Layer 6 of a small transformer language model trained on English Wikipedia (19 layers, counted from 0, width 128).
A neuron's activation on a vector x is SiLU(gate . x) times (in . x), where the dot is the dot product.

Input weights of the MLP neurons that the questions are about. A number n stands for (n - 128) times 0.0034.
n1 gate: 137, 133, 58, 103, 150, 145, 146, 164, 191, 125, 117, 115, 152, 48, 42, 73, 158, 188, 92, 109, 150, 175, 156, 56, 104, 111, 152, 117, 155, 103, 143, 128, 137, 138, 80, 150, 118, 135, 128, 52, 97, 94, 72, 150, 61, 146, 101, 108, 94, 153, 79, 127, 146, 118, 77, 92, 154, 151, 113, 115, 146, 159, 130, 131, 95, 158, 98, 117, 137, 41, 141, 118, 150, 164, 119, 116, 151, 134, 216, 142, 111, 113, 52, 75, 85, 107, 129, 152, 168, 82, 90, 64, 165, 142, 141, 135, 134, 59, 87, 139, 189, 140, 80, 128, 157, 131, 210, 175, 110, 103, 152, 45, 112, 137, 182, 97, 188, 152, 87, 109, 133, 58, 87, 146, 163, 57, 194, 161
n5 gate: 87, 96, 172, 117, 112, 88, 83, 182, 154, 114, 164, 64, 168, 110, 51, 146, 62, 166, 116, 96, 117, 91, 103, 171, 122, 132, 163, 125, 85, 161, 185, 145, 58, 142, 119, 94, 90, 147, 140, 165, 109, 91, 93, 99, 106, 123, 128, 96, 77, 164, 201, 109, 113, 164, 121, 140, 145, 109, 159, 136, 107, 169, 101, 156, 164, 127, 131, 162, 126, 131, 138, 91, 174, 122, 206, 177, 130, 62, 149, 67, 114, 116, 135, 110, 159, 82, 73, 126, 152, 150, 169, 146, 118, 179, 125, 116, 156, 184, 195, 146, 89, 74, 41, 136, 190, 81, 151, 129, 96, 92, 144, 162, 180, 103, 182, 207, 126, 95, 124, 111, 149, 71, 89, 52, 134, 92, 70, 194
n36 gate: 118, 124, 170, 122, 97, 130, 65, 102, 133, 111, 148, 66, 80, 167, 125, 162, 83, 94, 133, 105, 165, 88, 117, 105, 111, 89, 160, 154, 111, 109, 138, 152, 142, 96, 135, 166, 72, 122, 131, 129, 109, 129, 57, 107, 199, 131, 147, 56, 118, 117, 155, 149, 61, 111, 92, 107, 86, 163, 100, 127, 119, 193, 137, 150, 130, 140, 174, 120, 57, 109, 114, 171, 137, 186, 77, 132, 198, 167, 137, 175, 162, 50, 191, 140, 144, 153, 138, 104, 107, 148, 134, 156, 131, 116, 123, 170, 132, 97, 163, 74, 110, 107, 49, 96, 166, 59, 80, 185, 160, 149, 121, 125, 154, 193, 133, 128, 132, 81, 111, 132, 104, 130, 139, 99, 225, 137, 78, 75
n63 gate: 99, 96, 80, 87, 67, 97, 106, 129, 68, 146, 127, 125, 192, 127, 127, 200, 164, 154, 123, 143, 92, 113, 32, 112, 205, 165, 113, 102, 157, 40, 172, 141, 128, 185, 61, 183, 77, 100, 169, 115, 139, 125, 164, 121, 94, 46, 138, 149, 166, 146, 107, 107, 164, 51, 109, 180, 125, 184, 85, 138, 168, 115, 122, 99, 145, 143, 194, 156, 132, 89, 191, 132, 136, 250, 148, 147, 117, 154, 95, 97, 143, 103, 143, 103, 107, 181, 98, 150, 131, 98, 141, 106, 130, 72, 123, 52, 147, 88, 105, 112, 149, 121, 98, 186, 140, 137, 201, 147, 227, 144, 151, 116, 129, 131, 70, 160, 195, 146, 118, 142, 146, 124, 137, 118, 221, 206, 132, 101
n128 gate: 59, 132, 174, 103, 186, 24, 104, 141, 151, 108, 206, 85, 126, 190, 109, 183, 155, 86, 168, 121, 99, 118, 42, 111, 67, 102, 112, 162, 125, 112, 114, 81, 114, 133, 77, 121, 122, 13, 117, 163, 154, 111, 148, 236, 111, 121, 92, 147, 149, 187, 183, 144, 197, 157, 199, 103, 100, 103, 131, 72, 193, 164, 142, 122, 126, 107, 174, 128, 73, 105, 143, 133, 132, 128, 121, 74, 101, 199, 163, 111, 133, 138, 138, 118, 141, 106, 143, 92, 74, 55, 171, 120, 127, 203, 146, 119, 100, 186, 103, 37, 101, 127, 65, 129, 101, 122, 138, 140, 75, 192, 126, 120, 153, 159, 129, 158, 152, 118, 109, 128, 116, 130, 92, 87, 75, 133, 101, 139
n164 gate: 141, 144, 129, 128, 94, 130, 100, 170, 77, 157, 161, 81, 92, 96, 188, 136, 155, 63, 145, 119, 152, 147, 166, 117, 211, 154, 63, 126, 147, 124, 83, 116, 123, 126, 119, 193, 93, 160, 129, 186, 77, 135, 177, 137, 152, 97, 104, 103, 176, 183, 190, 141, 118, 181, 155, 144, 167, 89, 182, 142, 167, 113, 152, 192, 73, 189, 144, 143, 117, 161, 97, 77, 150, 106, 191, 177, 108, 149, 178, 119, 112, 149, 80, 87, 102, 170, 70, 136, 193, 134, 151, 120, 91, 144, 112, 146, 145, 118, 149, 127, 100, 173, 81, 138, 82, 64, 87, 88, 104, 108, 85, 168, 150, 147, 110, 90, 66, 31, 85, 140, 143, 107, 63, 153, 123, 71, 24, 126
n185 gate: 68, 142, 113, 123, 200, 146, 117, 128, 155, 110, 172, 142, 193, 136, 108, 133, 91, 73, 99, 175, 93, 101, 125, 93, 108, 103, 95, 99, 80, 105, 136, 172, 147, 131, 76, 156, 169, 131, 105, 159, 82, 123, 124, 152, 168, 107, 162, 124, 109, 169, 60, 132, 154, 125, 150, 52, 150, 103, 121, 127, 115, 95, 115, 183, 151, 78, 119, 81, 174, 142, 162, 129, 78, 102, 166, 159, 106, 143, 131, 94, 131, 188, 154, 132, 124, 91, 171, 88, 79, 212, 174, 64, 157, 134, 157, 182, 137, 88, 102, 98, 133, 86, 79, 146, 144, 170, 134, 122, 108, 138, 144, 208, 83, 115, 151, 140, 171, 107, 167, 131, 88, 95, 113, 116, 58, 191, 119, 161
n1 in: 130, 173, 192, 161, 102, 113, 126, 109, 157, 128, 134, 146, 139, 139, 101, 205, 171, 150, 144, 136, 89, 169, 183, 139, 206, 100, 120, 126, 117, 178, 87, 172, 128, 79, 136, 111, 107, 144, 104, 119, 85, 87, 96, 167, 178, 149, 130, 37, 68, 91, 94, 137, 130, 173, 68, 157, 146, 173, 114, 137, 93, 73, 154, 140, 111, 77, 165, 225, 109, 83, 161, 90, 118, 56, 74, 62, 97, 188, 95, 172, 82, 144, 102, 125, 125, 135, 141, 57, 151, 147, 134, 131, 171, 79, 64, 156, 151, 81, 54, 129, 152, 87, 126, 114, 181, 40, 113, 91, 169, 165, 128, 113, 126, 98, 124, 126, 47, 97, 136, 132, 167, 163, 96, 105, 99, 111, 136, 138
n5 in: 143, 121, 145, 90, 154, 119, 56, 170, 138, 122, 232, 63, 147, 92, 84, 120, 116, 122, 136, 123, 120, 59, 135, 181, 96, 120, 148, 172, 135, 149, 171, 163, 45, 103, 103, 68, 127, 115, 94, 159, 171, 151, 47, 91, 162, 93, 218, 137, 111, 126, 212, 155, 53, 103, 129, 131, 135, 31, 149, 151, 129, 135, 65, 207, 150, 142, 96, 155, 143, 184, 89, 123, 121, 92, 156, 116, 127, 130, 117, 84, 116, 134, 149, 67, 141, 107, 102, 131, 157, 140, 155, 99, 117, 202, 174, 170, 192, 94, 165, 138, 26, 150, 62, 130, 200, 73, 125, 116, 117, 123, 143, 183, 124, 114, 135, 198, 113, 115, 121, 80, 132, 97, 54, 95, 148, 125, 69, 138
n36 in: 142, 101, 108, 125, 183, 116, 98, 93, 193, 145, 110, 61, 98, 139, 166, 139, 109, 91, 158, 96, 141, 92, 70, 155, 168, 178, 98, 167, 136, 145, 111, 140, 152, 179, 118, 174, 113, 101, 107, 250, 157, 150, 151, 138, 141, 118, 81, 72, 90, 132, 68, 110, 121, 200, 106, 96, 130, 81, 71, 149, 153, 141, 171, 101, 99, 118, 99, 135, 69, 88, 72, 193, 150, 194, 127, 123, 141, 83, 165, 105, 170, 107, 122, 143, 144, 142, 156, 115, 143, 83, 108, 161, 130, 141, 134, 224, 180, 123, 139, 159, 142, 149, 204, 107, 138, 134, 157, 131, 73, 181, 124, 151, 119, 138, 102, 179, 157, 89, 20, 130, 99, 102, 141, 123, 182, 141, 165, 128
n63 in: 150, 122, 182, 134, 138, 165, 102, 118, 137, 81, 91, 132, 140, 186, 118, 154, 165, 82, 130, 185, 100, 169, 126, 86, 181, 128, 108, 126, 181, 101, 111, 154, 118, 138, 97, 174, 99, 172, 118, 189, 127, 154, 166, 159, 122, 171, 106, 177, 123, 167, 96, 77, 155, 132, 117, 226, 176, 156, 116, 146, 129, 101, 111, 176, 58, 130, 205, 151, 60, 139, 130, 77, 135, 148, 219, 115, 108, 148, 100, 89, 159, 94, 126, 168, 123, 116, 89, 132, 195, 147, 152, 157, 184, 123, 116, 99, 145, 107, 161, 156, 148, 103, 59, 131, 155, 23, 176, 99, 146, 174, 45, 149, 93, 129, 151, 87, 78, 131, 159, 87, 161, 175, 91, 110, 127, 203, 124, 86
n128 in: 188, 144, 79, 95, 163, 90, 208, 178, 114, 204, 118, 124, 148, 124, 175, 143, 148, 92, 147, 130, 127, 110, 161, 106, 116, 94, 128, 66, 118, 98, 70, 69, 110, 73, 121, 201, 100, 148, 82, 81, 166, 156, 129, 61, 160, 81, 154, 107, 68, 125, 129, 125, 78, 135, 149, 65, 146, 146, 178, 155, 128, 104, 140, 128, 180, 103, 127, 151, 172, 147, 200, 152, 231, 161, 163, 184, 95, 104, 157, 120, 167, 124, 158, 166, 135, 106, 69, 150, 117, 169, 160, 97, 192, 114, 95, 80, 126, 26, 91, 181, 128, 159, 203, 178, 143, 127, 140, 138, 143, 146, 163, 105, 121, 132, 92, 76, 99, 96, 150, 82, 185, 135, 162, 100, 153, 172, 128, 129
n164 in: 55, 183, 111, 124, 96, 149, 135, 148, 181, 134, 167, 164, 196, 120, 122, 148, 120, 167, 123, 178, 119, 166, 69, 106, 137, 138, 105, 141, 46, 176, 124, 107, 141, 159, 97, 156, 136, 90, 162, 97, 188, 79, 141, 169, 176, 94, 117, 153, 118, 76, 29, 177, 172, 140, 84, 64, 111, 124, 172, 167, 97, 118, 152, 168, 212, 127, 186, 139, 84, 114, 176, 144, 132, 108, 170, 37, 136, 75, 176, 52, 116, 162, 108, 154, 106, 17, 163, 118, 41, 139, 203, 130, 143, 126, 76, 110, 120, 74, 128, 78, 171, 92, 109, 127, 126, 137, 152, 70, 173, 175, 105, 146, 165, 72, 114, 160, 141, 118, 162, 177, 130, 141, 116, 136, 108, 92, 79, 86
n185 in: 64, 136, 155, 144, 175, 97, 138, 141, 86, 163, 145, 69, 99, 96, 104, 113, 74, 95, 97, 167, 128, 152, 126, 129, 140, 126, 108, 90, 82, 77, 123, 192, 134, 164, 125, 164, 169, 87, 101, 193, 130, 56, 132, 105, 147, 125, 175, 103, 79, 136, 116, 174, 115, 132, 146, 131, 151, 174, 111, 97, 146, 136, 87, 215, 138, 103, 184, 100, 160, 144, 145, 107, 113, 129, 150, 158, 168, 76, 89, 116, 145, 119, 131, 111, 88, 60, 160, 45, 74, 190, 114, 150, 183, 108, 224, 146, 134, 143, 163, 109, 185, 130, 114, 177, 96, 133, 123, 115, 128, 154, 132, 94, 150, 136, 171, 109, 179, 140, 180, 141, 100, 92, 68, 123, 124, 144, 111, 92

Each question shows a token from some text and the vector x that enters the MLP there. A number n stands for (n - 128) times 0.03.

" C": 66, 169, 153, 109, 169, 149, 104, 155, 201, 142, 141, 125, 106, 128, 142, 121, 143, 117, 143, 162, 160, 144, 158, 151, 124, 134, 126, 128, 163, 137, 96, 140, 126, 125, 148, 116, 143, 166, 101, 116, 166, 163, 127, 87, 130, 105, 106, 137, 81, 169, 126, 118, 86, 131, 99, 113, 102, 105, 144, 112, 142, 115, 135, 111, 123, 145, 138, 111, 141, 100, 120, 155, 123, 157, 144, 78, 163, 142, 107, 142, 102, 104, 167, 127, 146, 170, 97, 107, 129, 175, 132, 126, 126, 157, 80, 102, 106, 127, 150, 76, 136, 124, 164, 166, 125, 138, 126, 65, 126, 147, 102, 116, 134, 160, 157, 151, 153, 188, 140, 116, 94, 136, 138, 122, 118, 86, 143, 151
Which neuron fires most, and how strongly? n36, at about 0.11

"i": 87, 141, 105, 133, 174, 140, 110, 156, 111, 120, 152, 103, 99, 122, 147, 133, 164, 113, 174, 145, 118, 160, 133, 120, 131, 149, 86, 101, 154, 163, 116, 159, 117, 156, 175, 184, 101, 170, 86, 123, 168, 128, 111, 125, 100, 104, 146, 104, 137, 73, 101, 108, 93, 119, 127, 118, 101, 80, 139, 105, 108, 112, 113, 122, 124, 141, 103, 134, 128, 115, 131, 107, 107, 124, 141, 106, 111, 205, 139, 166, 106, 110, 129, 179, 114, 134, 89, 107, 117, 132, 125, 132, 121, 108, 130, 134, 121, 99, 149, 103, 82, 151, 128, 120, 218, 106, 157, 73, 96, 130, 105, 108, 164, 120, 156, 109, 170, 151, 128, 92, 131, 88, 118, 137, 98, 98, 117, 151
The neuron with the highest activation: n1

" to": 101, 172, 144, 114, 144, 162, 142, 120, 156, 111, 140, 162, 105, 141, 157, 165, 90, 126, 159, 132, 110, 180, 132, 160, 123, 139, 135, 142, 123, 91, 87, 102, 138, 148, 122, 103, 89, 114, 87, 142, 142, 119, 115, 111, 93, 113, 133, 155, 136, 94, 156, 133, 86, 124, 104, 106, 133, 82, 162, 108, 141, 128, 112, 109, 134, 145, 172, 113, 168, 131, 132, 129, 104, 200, 150, 78, 133, 140, 96, 187, 118, 153, 113, 90, 160, 124, 103, 143, 142, 119, 115, 101, 138, 150, 116, 113, 123, 115, 162, 110, 118, 145, 161, 107, 157, 107, 133, 122, 117, 149, 89, 125, 61, 145, 137, 147, 134, 136, 131, 105, 138, 130, 111, 119, 129, 61, 147, 164
The neuron with the highest activation: n185

"me": 115, 112, 135, 82, 116, 129, 73, 99, 137, 151, 139, 159, 111, 134, 123, 121, 107, 137, 101, 125, 132, 148, 127, 171, 124, 172, 116, 132, 143, 123, 153, 109, 70, 92, 174, 122, 112, 149, 101, 142, 131, 105, 122, 103, 100, 135, 118, 166, 107, 146, 100, 110, 166, 65, 148, 124, 93, 121, 145, 150, 90, 118, 138, 151, 114, 127, 138, 131, 137, 117, 143, 150, 118, 177, 151, 85, 140, 166, 101, 123, 110, 91, 153, 129, 142, 183, 73, 100, 97, 139, 123, 142, 131, 127, 194, 138, 147, 111, 140, 115, 132, 148, 159, 126, 130, 182, 170, 128, 79, 182, 81, 135, 144, 157, 155, 87, 113, 151, 122, 115, 154, 138, 156, 112, 114, 91, 138, 151
The neuron with the highest activation: n164

" |": 122, 117, 141, 123, 150, 123, 122, 114, 123, 117, 107, 136, 103, 169, 126, 150, 107, 122, 147, 140, 132, 121, 132, 135, 114, 114, 81, 115, 136, 133, 92, 105, 141, 171, 176, 118, 92, 138, 104, 118, 139, 144, 118, 111, 122, 84, 132, 138, 98, 163, 129, 121, 109, 134, 107, 98, 116, 97, 126, 102, 119, 129, 116, 123, 138, 116, 162, 140, 140, 143, 122, 142, 123, 161, 154, 131, 146, 153, 83, 158, 96, 127, 152, 116, 148, 135, 98, 158, 152, 129, 134, 114, 117, 151, 134, 122, 103, 68, 172, 86, 99, 126, 170, 156, 150, 136, 135, 93, 117, 105, 96, 133, 79, 108, 119, 118, 134, 192, 143, 105, 118, 161, 124, 117, 128, 61, 122, 146
The neuron with the highest activation: n1

"s": 122, 151, 111, 108, 122, 143, 107, 150, 169, 124, 116, 123, 120, 150, 130, 94, 137, 126, 146, 127, 128, 95, 160, 154, 166, 113, 88, 139, 179, 92, 121, 105, 148, 117, 168, 114, 127, 152, 85, 155, 168, 119, 125, 153, 107, 127, 145, 150, 113, 118, 80, 126, 126, 115, 144, 113, 127, 90, 146, 106, 144, 169, 127, 155, 114, 117, 146, 137, 120, 123, 172, 103, 114, 158, 151, 136, 136, 123, 47, 119, 128, 125, 113, 129, 145, 145, 84, 108, 118, 167, 100, 123, 116, 121, 115, 107, 116, 80, 109, 67, 147, 172, 135, 119, 159, 123, 151, 75, 110, 136, 108, 148, 108, 167, 145, 101, 133, 109, 170, 134, 124, 166, 90, 130, 92, 87, 125, 135
The three highest activations, in order: n185, n164, n36

"off": 105, 104, 146, 115, 145, 135, 140, 160, 180, 157, 161, 129, 125, 130, 148, 140, 93, 123, 133, 158, 138, 110, 116, 122, 102, 136, 116, 166, 162, 58, 122, 91, 146, 153, 167, 97, 106, 178, 139, 133, 128, 127, 157, 111, 145, 103, 103, 179, 127, 113, 127, 96, 143, 127, 109, 136, 134, 114, 159, 106, 96, 104, 156, 144, 109, 143, 189, 136, 155, 123, 166, 121, 115, 180, 167, 93, 145, 155, 106, 162, 106, 146, 124, 110, 161, 147, 100, 108, 120, 97, 78, 98, 130, 120, 127, 89, 154, 118, 128, 122, 162, 134, 182, 167, 172, 108, 105, 89, 110, 126, 80, 141, 97, 164, 122, 115, 128, 140, 174, 169, 121, 149, 121, 139, 110, 90, 105, 150
Which neuron fires most, and how strongly? n63, at about 1.1

"n": 123, 135, 108, 137, 136, 126, 132, 165, 151, 149, 120, 132, 96, 112, 132, 128, 78, 135, 72, 149, 141, 128, 141, 134, 160, 119, 105, 122, 154, 114, 99, 103, 109, 105, 159, 132, 101, 148, 118, 145, 176, 158, 145, 160, 117, 100, 116, 128, 107, 103, 97, 87, 108, 100, 105, 86, 139, 103, 168, 90, 125, 112, 150, 108, 143, 144, 153, 154, 140, 120, 133, 114, 123, 161, 132, 102, 143, 143, 85, 158, 132, 131, 127, 158, 145, 132, 101, 176, 107, 183, 76, 130, 175, 129, 130, 94, 107, 102, 113, 68, 159, 152, 169, 156, 182, 127, 103, 113, 115, 162, 106, 149, 125, 132, 150, 107, 142, 146, 136, 100, 140, 139, 105, 138, 102, 76, 116, 138
The three highest activations, in order: n5, n1, n36

"-": 111, 100, 154, 120, 100, 142, 81, 143, 95, 108, 111, 150, 103, 125, 170, 158, 103, 115, 113, 111, 97, 123, 127, 127, 133, 159, 119, 121, 182, 132, 121, 126, 131, 172, 169, 138, 140, 116, 95, 127, 163, 133, 118, 118, 128, 76, 158, 167, 147, 119, 92, 109, 126, 144, 100, 123, 141, 97, 164, 127, 130, 113, 95, 127, 89, 129, 149, 117, 125, 162, 177, 117, 101, 174, 130, 114, 189, 113, 84, 115, 93, 122, 129, 147, 161, 199, 91, 119, 98, 106, 121, 149, 143, 127, 127, 98, 102, 93, 153, 98, 146, 103, 145, 163, 157, 121, 71, 127, 123, 133, 92, 127, 109, 156, 140, 124, 122, 140, 149, 117, 136, 135, 83, 119, 134, 92, 156, 137
Which neuron fires most, and how strongly? n63, at about 2.4

" goal": 94, 159, 125, 93, 118, 126, 120, 118, 145, 161, 127, 155, 103, 94, 142, 135, 97, 109, 143, 94, 162, 109, 85, 112, 126, 146, 106, 140, 157, 98, 125, 150, 166, 141, 138, 113, 105, 189, 116, 149, 120, 150, 129, 123, 121, 83, 122, 137, 105, 104, 106, 134, 143, 118, 116, 122, 177, 122, 156, 139, 115, 100, 167, 157, 108, 138, 129, 142, 167, 141, 123, 151, 124, 157, 149, 107, 96, 141, 124, 139, 120, 92, 88, 173, 146, 111, 89, 122, 120, 133, 96, 175, 131, 109, 101, 99, 129, 96, 156, 97, 85, 148, 171, 150, 140, 143, 123, 100, 114, 128, 105, 97, 95, 147, 145, 122, 167, 129, 128, 169, 125, 162, 113, 80, 129, 66, 173, 180
The neuron with the highest activation: n5

",": 108, 141, 157, 145, 138, 104, 123, 150, 154, 149, 115, 139, 98, 152, 159, 141, 103, 101, 127, 122, 91, 165, 140, 167, 98, 108, 117, 103, 169, 119, 93, 119, 100, 134, 161, 160, 82, 160, 107, 110, 143, 129, 108, 129, 111, 70, 164, 126, 139, 121, 130, 148, 151, 124, 128, 105, 124, 73, 147, 120, 127, 169, 159, 121, 170, 149, 166, 138, 133, 132, 172, 146, 114, 144, 124, 116, 151, 123, 107, 144, 101, 119, 152, 111, 177, 159, 100, 144, 110, 135, 127, 111, 148, 143, 124, 112, 152, 78, 164, 77, 126, 120, 174, 121, 148, 115, 101, 131, 111, 137, 123, 128, 106, 103, 134, 148, 158, 152, 149, 152, 123, 117, 103, 117, 104, 71, 132, 135
The neuron with the highest activation: n128

" 19": 117, 137, 106, 117, 134, 156, 92, 130, 154, 162, 99, 145, 120, 121, 153, 154, 104, 151, 81, 148, 163, 128, 134, 147, 139, 88, 110, 101, 153, 135, 159, 117, 113, 192, 134, 124, 140, 108, 130, 131, 147, 120, 133, 106, 102, 99, 132, 114, 183, 90, 144, 96, 135, 122, 112, 101, 149, 77, 159, 112, 114, 118, 125, 107, 182, 134, 169, 129, 152, 134, 176, 144, 124, 151, 124, 68, 142, 129, 113, 150, 98, 103, 128, 149, 117, 169, 96, 107, 116, 145, 106, 119, 135, 138, 62, 116, 141, 110, 161, 88, 125, 95, 140, 173, 176, 97, 111, 92, 110, 101, 117, 109, 95, 109, 136, 111, 135, 149, 156, 130, 77, 163, 107, 122, 70, 86, 151, 186
The neuron with the highest activation: n36

" ==": 122, 106, 174, 123, 90, 106, 133, 148, 179, 138, 96, 142, 101, 143, 126, 149, 109, 105, 148, 151, 123, 127, 133, 130, 120, 133, 147, 140, 166, 89, 101, 122, 150, 184, 138, 120, 135, 133, 93, 178, 86, 129, 157, 135, 137, 72, 138, 129, 102, 104, 108, 121, 121, 123, 162, 95, 167, 101, 122, 122, 143, 136, 96, 144, 133, 131, 140, 131, 165, 124, 148, 144, 130, 173, 153, 135, 130, 137, 131, 176, 89, 114, 114, 110, 132, 149, 90, 108, 154, 144, 167, 109, 118, 178, 91, 126, 130, 113, 126, 75, 64, 128, 177, 100, 150, 126, 141, 138, 101, 157, 135, 118, 116, 104, 139, 134, 131, 160, 144, 109, 125, 177, 123, 96, 139, 85, 127, 136
Which two neurons fire most, strongest first? n128, n5

"ten": 149, 128, 110, 114, 126, 127, 116, 174, 134, 150, 137, 141, 93, 150, 167, 107, 101, 132, 111, 143, 134, 111, 126, 152, 109, 120, 130, 126, 144, 104, 129, 67, 116, 109, 134, 75, 88, 137, 114, 150, 127, 103, 153, 111, 107, 138, 128, 140, 118, 147, 118, 65, 128, 83, 104, 144, 135, 75, 142, 84, 149, 130, 143, 156, 150, 129, 105, 103, 226, 163, 128, 117, 83, 168, 153, 47, 182, 128, 86, 137, 103, 99, 181, 126, 179, 168, 87, 115, 146, 119, 95, 91, 129, 102, 120, 134, 142, 113, 128, 99, 148, 115, 156, 109, 127, 115, 101, 125, 94, 149, 102, 142, 118, 143, 116, 82, 157, 156, 155, 124, 152, 118, 111, 122, 149, 103, 104, 130
The neuron with the highest activation: n1

"ist": 107, 137, 140, 125, 127, 124, 126, 128, 133, 158, 153, 129, 97, 106, 121, 117, 152, 123, 70, 184, 115, 139, 154, 96, 118, 146, 124, 149, 122, 124, 145, 98, 152, 149, 165, 156, 108, 137, 133, 173, 186, 153, 126, 84, 93, 80, 122, 139, 107, 96, 108, 116, 162, 63, 95, 99, 106, 62, 148, 114, 105, 123, 118, 120, 164, 167, 189, 154, 146, 122, 131, 106, 131, 165, 156, 110, 147, 109, 100, 109, 103, 134, 127, 134, 160, 150, 96, 107, 130, 119, 70, 89, 117, 138, 124, 145, 125, 121, 146, 85, 93, 123, 144, 136, 154, 109, 107, 110, 126, 131, 115, 133, 115, 118, 151, 107, 152, 142, 152, 167, 160, 181, 120, 130, 72, 98, 164, 142
Which neuron fires most, and how strongly? n36, at about 0.22

" among": 110, 102, 127, 92, 151, 103, 129, 135, 180, 155, 169, 137, 114, 160, 150, 167, 96, 117, 107, 129, 136, 166, 99, 167, 157, 119, 109, 156, 120, 100, 115, 128, 120, 150, 107, 121, 103, 136, 90, 104, 149, 146, 131, 116, 108, 113, 184, 149, 103, 145, 138, 154, 86, 125, 91, 108, 108, 88, 116, 127, 126, 122, 140, 117, 131, 108, 160, 131, 218, 128, 124, 144, 151, 173, 173, 69, 126, 113, 126, 135, 96, 122, 157, 123, 133, 128, 109, 140, 143, 110, 119, 152, 113, 164, 136, 134, 126, 126, 142, 86, 119, 150, 194, 108, 164, 99, 114, 124, 117, 111, 112, 128, 93, 159, 134, 101, 171, 143, 136, 160, 128, 138, 110, 111, 69, 70, 160, 152
Which two neurons fire most, strongest first? n128, n5

" pro": 130, 117, 149, 103, 132, 131, 111, 106, 175, 141, 115, 135, 93, 139, 148, 111, 131, 113, 117, 107, 148, 135, 148, 134, 138, 122, 116, 120, 171, 130, 153, 138, 134, 191, 147, 128, 110, 100, 139, 122, 163, 159, 128, 126, 102, 110, 109, 117, 93, 153, 101, 150, 99, 154, 75, 84, 108, 87, 127, 107, 141, 118, 116, 155, 142, 134, 176, 61, 129, 131, 133, 128, 110, 159, 131, 89, 143, 146, 126, 206, 121, 115, 120, 116, 115, 166, 112, 128, 77, 110, 126, 164, 133, 84, 132, 114, 126, 123, 137, 90, 96, 116, 165, 142, 117, 123, 113, 134, 84, 98, 114, 124, 118, 150, 165, 114, 170, 150, 156, 98, 107, 177, 130, 89, 146, 87, 164, 162
The neuron with the highest activation: n36

"C": 84, 190, 142, 117, 172, 134, 113, 167, 211, 113, 121, 133, 99, 121, 188, 119, 153, 119, 143, 144, 125, 117, 142, 143, 118, 178, 130, 133, 133, 165, 107, 130, 106, 137, 157, 119, 124, 161, 105, 138, 159, 153, 143, 103, 144, 112, 136, 153, 87, 166, 151, 123, 145, 101, 123, 131, 131, 100, 117, 85, 135, 118, 141, 130, 150, 102, 154, 103, 165, 103, 118, 116, 123, 168, 152, 119, 162, 159, 83, 123, 76, 92, 128, 120, 161, 185, 73, 130, 120, 159, 135, 139, 119, 130, 119, 93, 106, 118, 161, 89, 124, 151, 140, 151, 123, 159, 118, 89, 117, 137, 91, 133, 144, 149, 148, 145, 142, 148, 159, 98, 124, 144, 140, 132, 107, 79, 140, 140
Which neuron fires most, and how strongly? n1, at about 0.26

"fe": 110, 171, 142, 137, 122, 94, 103, 118, 159, 146, 140, 128, 119, 123, 150, 158, 113, 140, 115, 121, 154, 159, 180, 140, 110, 102, 121, 134, 158, 142, 87, 134, 144, 148, 145, 104, 104, 123, 70, 128, 100, 90, 123, 130, 128, 131, 107, 192, 139, 127, 117, 72, 126, 97, 72, 114, 119, 121, 104, 119, 104, 124, 108, 146, 135, 149, 133, 159, 117, 132, 150, 119, 70, 148, 170, 141, 137, 147, 134, 148, 94, 53, 119, 150, 145, 158, 111, 152, 127, 158, 112, 125, 127, 127, 120, 113, 124, 112, 141, 103, 126, 127, 164, 96, 143, 153, 105, 107, 88, 186, 148, 149, 111, 150, 142, 138, 145, 207, 135, 120, 127, 148, 113, 92, 126, 101, 135, 210
The neuron with the highest activation: n1

"a": 97, 101, 155, 69, 164, 121, 97, 138, 135, 129, 131, 130, 100, 150, 130, 145, 131, 134, 110, 156, 85, 136, 175, 139, 110, 152, 90, 128, 142, 146, 113, 143, 138, 156, 173, 110, 102, 111, 117, 133, 159, 105, 137, 156, 84, 104, 131, 138, 120, 128, 90, 126, 73, 133, 112, 131, 127, 75, 159, 128, 121, 136, 79, 145, 113, 114, 93, 118, 151, 119, 172, 112, 108, 150, 106, 149, 124, 149, 91, 182, 97, 79, 183, 167, 138, 151, 111, 103, 162, 144, 97, 159, 115, 116, 190, 124, 133, 123, 129, 80, 136, 174, 124, 108, 182, 119, 118, 125, 121, 158, 115, 124, 128, 126, 148, 82, 142, 136, 156, 166, 116, 145, 129, 105, 91, 84, 140, 168
Which two neurons fire most, strongest first? n164, n185

" do": 129, 154, 151, 153, 98, 156, 112, 112, 137, 118, 102, 183, 68, 95, 132, 134, 129, 107, 129, 147, 146, 141, 98, 160, 129, 129, 108, 119, 174, 91, 105, 130, 127, 124, 136, 144, 105, 136, 93, 144, 124, 141, 158, 87, 131, 118, 113, 124, 139, 141, 135, 87, 79, 133, 87, 110, 118, 77, 128, 139, 120, 85, 116, 157, 168, 169, 131, 78, 149, 136, 159, 121, 99, 182, 149, 136, 139, 156, 136, 139, 102, 114, 106, 112, 133, 135, 118, 106, 104, 100, 122, 162, 130, 151, 73, 117, 119, 110, 137, 104, 93, 205, 182, 120, 173, 111, 142, 122, 98, 119, 118, 106, 91, 140, 160, 136, 145, 149, 164, 101, 124, 150, 139, 69, 135, 115, 167, 156
The neuron with the highest activation: n185

"tic": 117, 145, 139, 116, 130, 79, 97, 136, 205, 148, 137, 170, 115, 73, 165, 113, 124, 127, 132, 177, 141, 135, 153, 129, 150, 172, 94, 120, 140, 118, 120, 119, 149, 137, 173, 112, 118, 79, 129, 151, 123, 152, 124, 132, 88, 156, 148, 145, 92, 108, 110, 119, 125, 111, 124, 107, 127, 98, 130, 144, 115, 92, 159, 133, 161, 139, 173, 122, 97, 146, 153, 89, 116, 161, 121, 156, 135, 107, 89, 123, 95, 146, 104, 153, 156, 168, 78, 115, 140, 176, 87, 58, 163, 124, 87, 133, 115, 105, 97, 98, 114, 152, 168, 152, 163, 137, 146, 98, 116, 144, 106, 148, 124, 133, 134, 146, 157, 159, 175, 101, 127, 147, 116, 87, 75, 101, 167, 144
Which two neurons fire most, strongest first? n185, n5

".": 153, 117, 160, 134, 106, 110, 102, 128, 144, 141, 87, 148, 118, 113, 133, 149, 88, 131, 123, 109, 126, 107, 141, 164, 84, 173, 146, 170, 158, 124, 86, 84, 129, 142, 167, 132, 99, 148, 85, 142, 136, 149, 125, 108, 116, 86, 142, 105, 140, 139, 152, 146, 140, 118, 117, 104, 145, 96, 134, 102, 125, 150, 88, 93, 130, 142, 126, 129, 101, 128, 147, 173, 104, 166, 137, 85, 145, 137, 97, 145, 107, 134, 118, 94, 143, 134, 85, 130, 158, 137, 115, 110, 142, 153, 121, 106, 122, 98, 128, 86, 109, 114, 188, 112, 148, 148, 119, 83, 104, 115, 125, 113, 89, 132, 144, 112, 131, 161, 136, 85, 127, 140, 107, 121, 98, 64, 148, 150
The three highest activations, in order: n185, n63, n164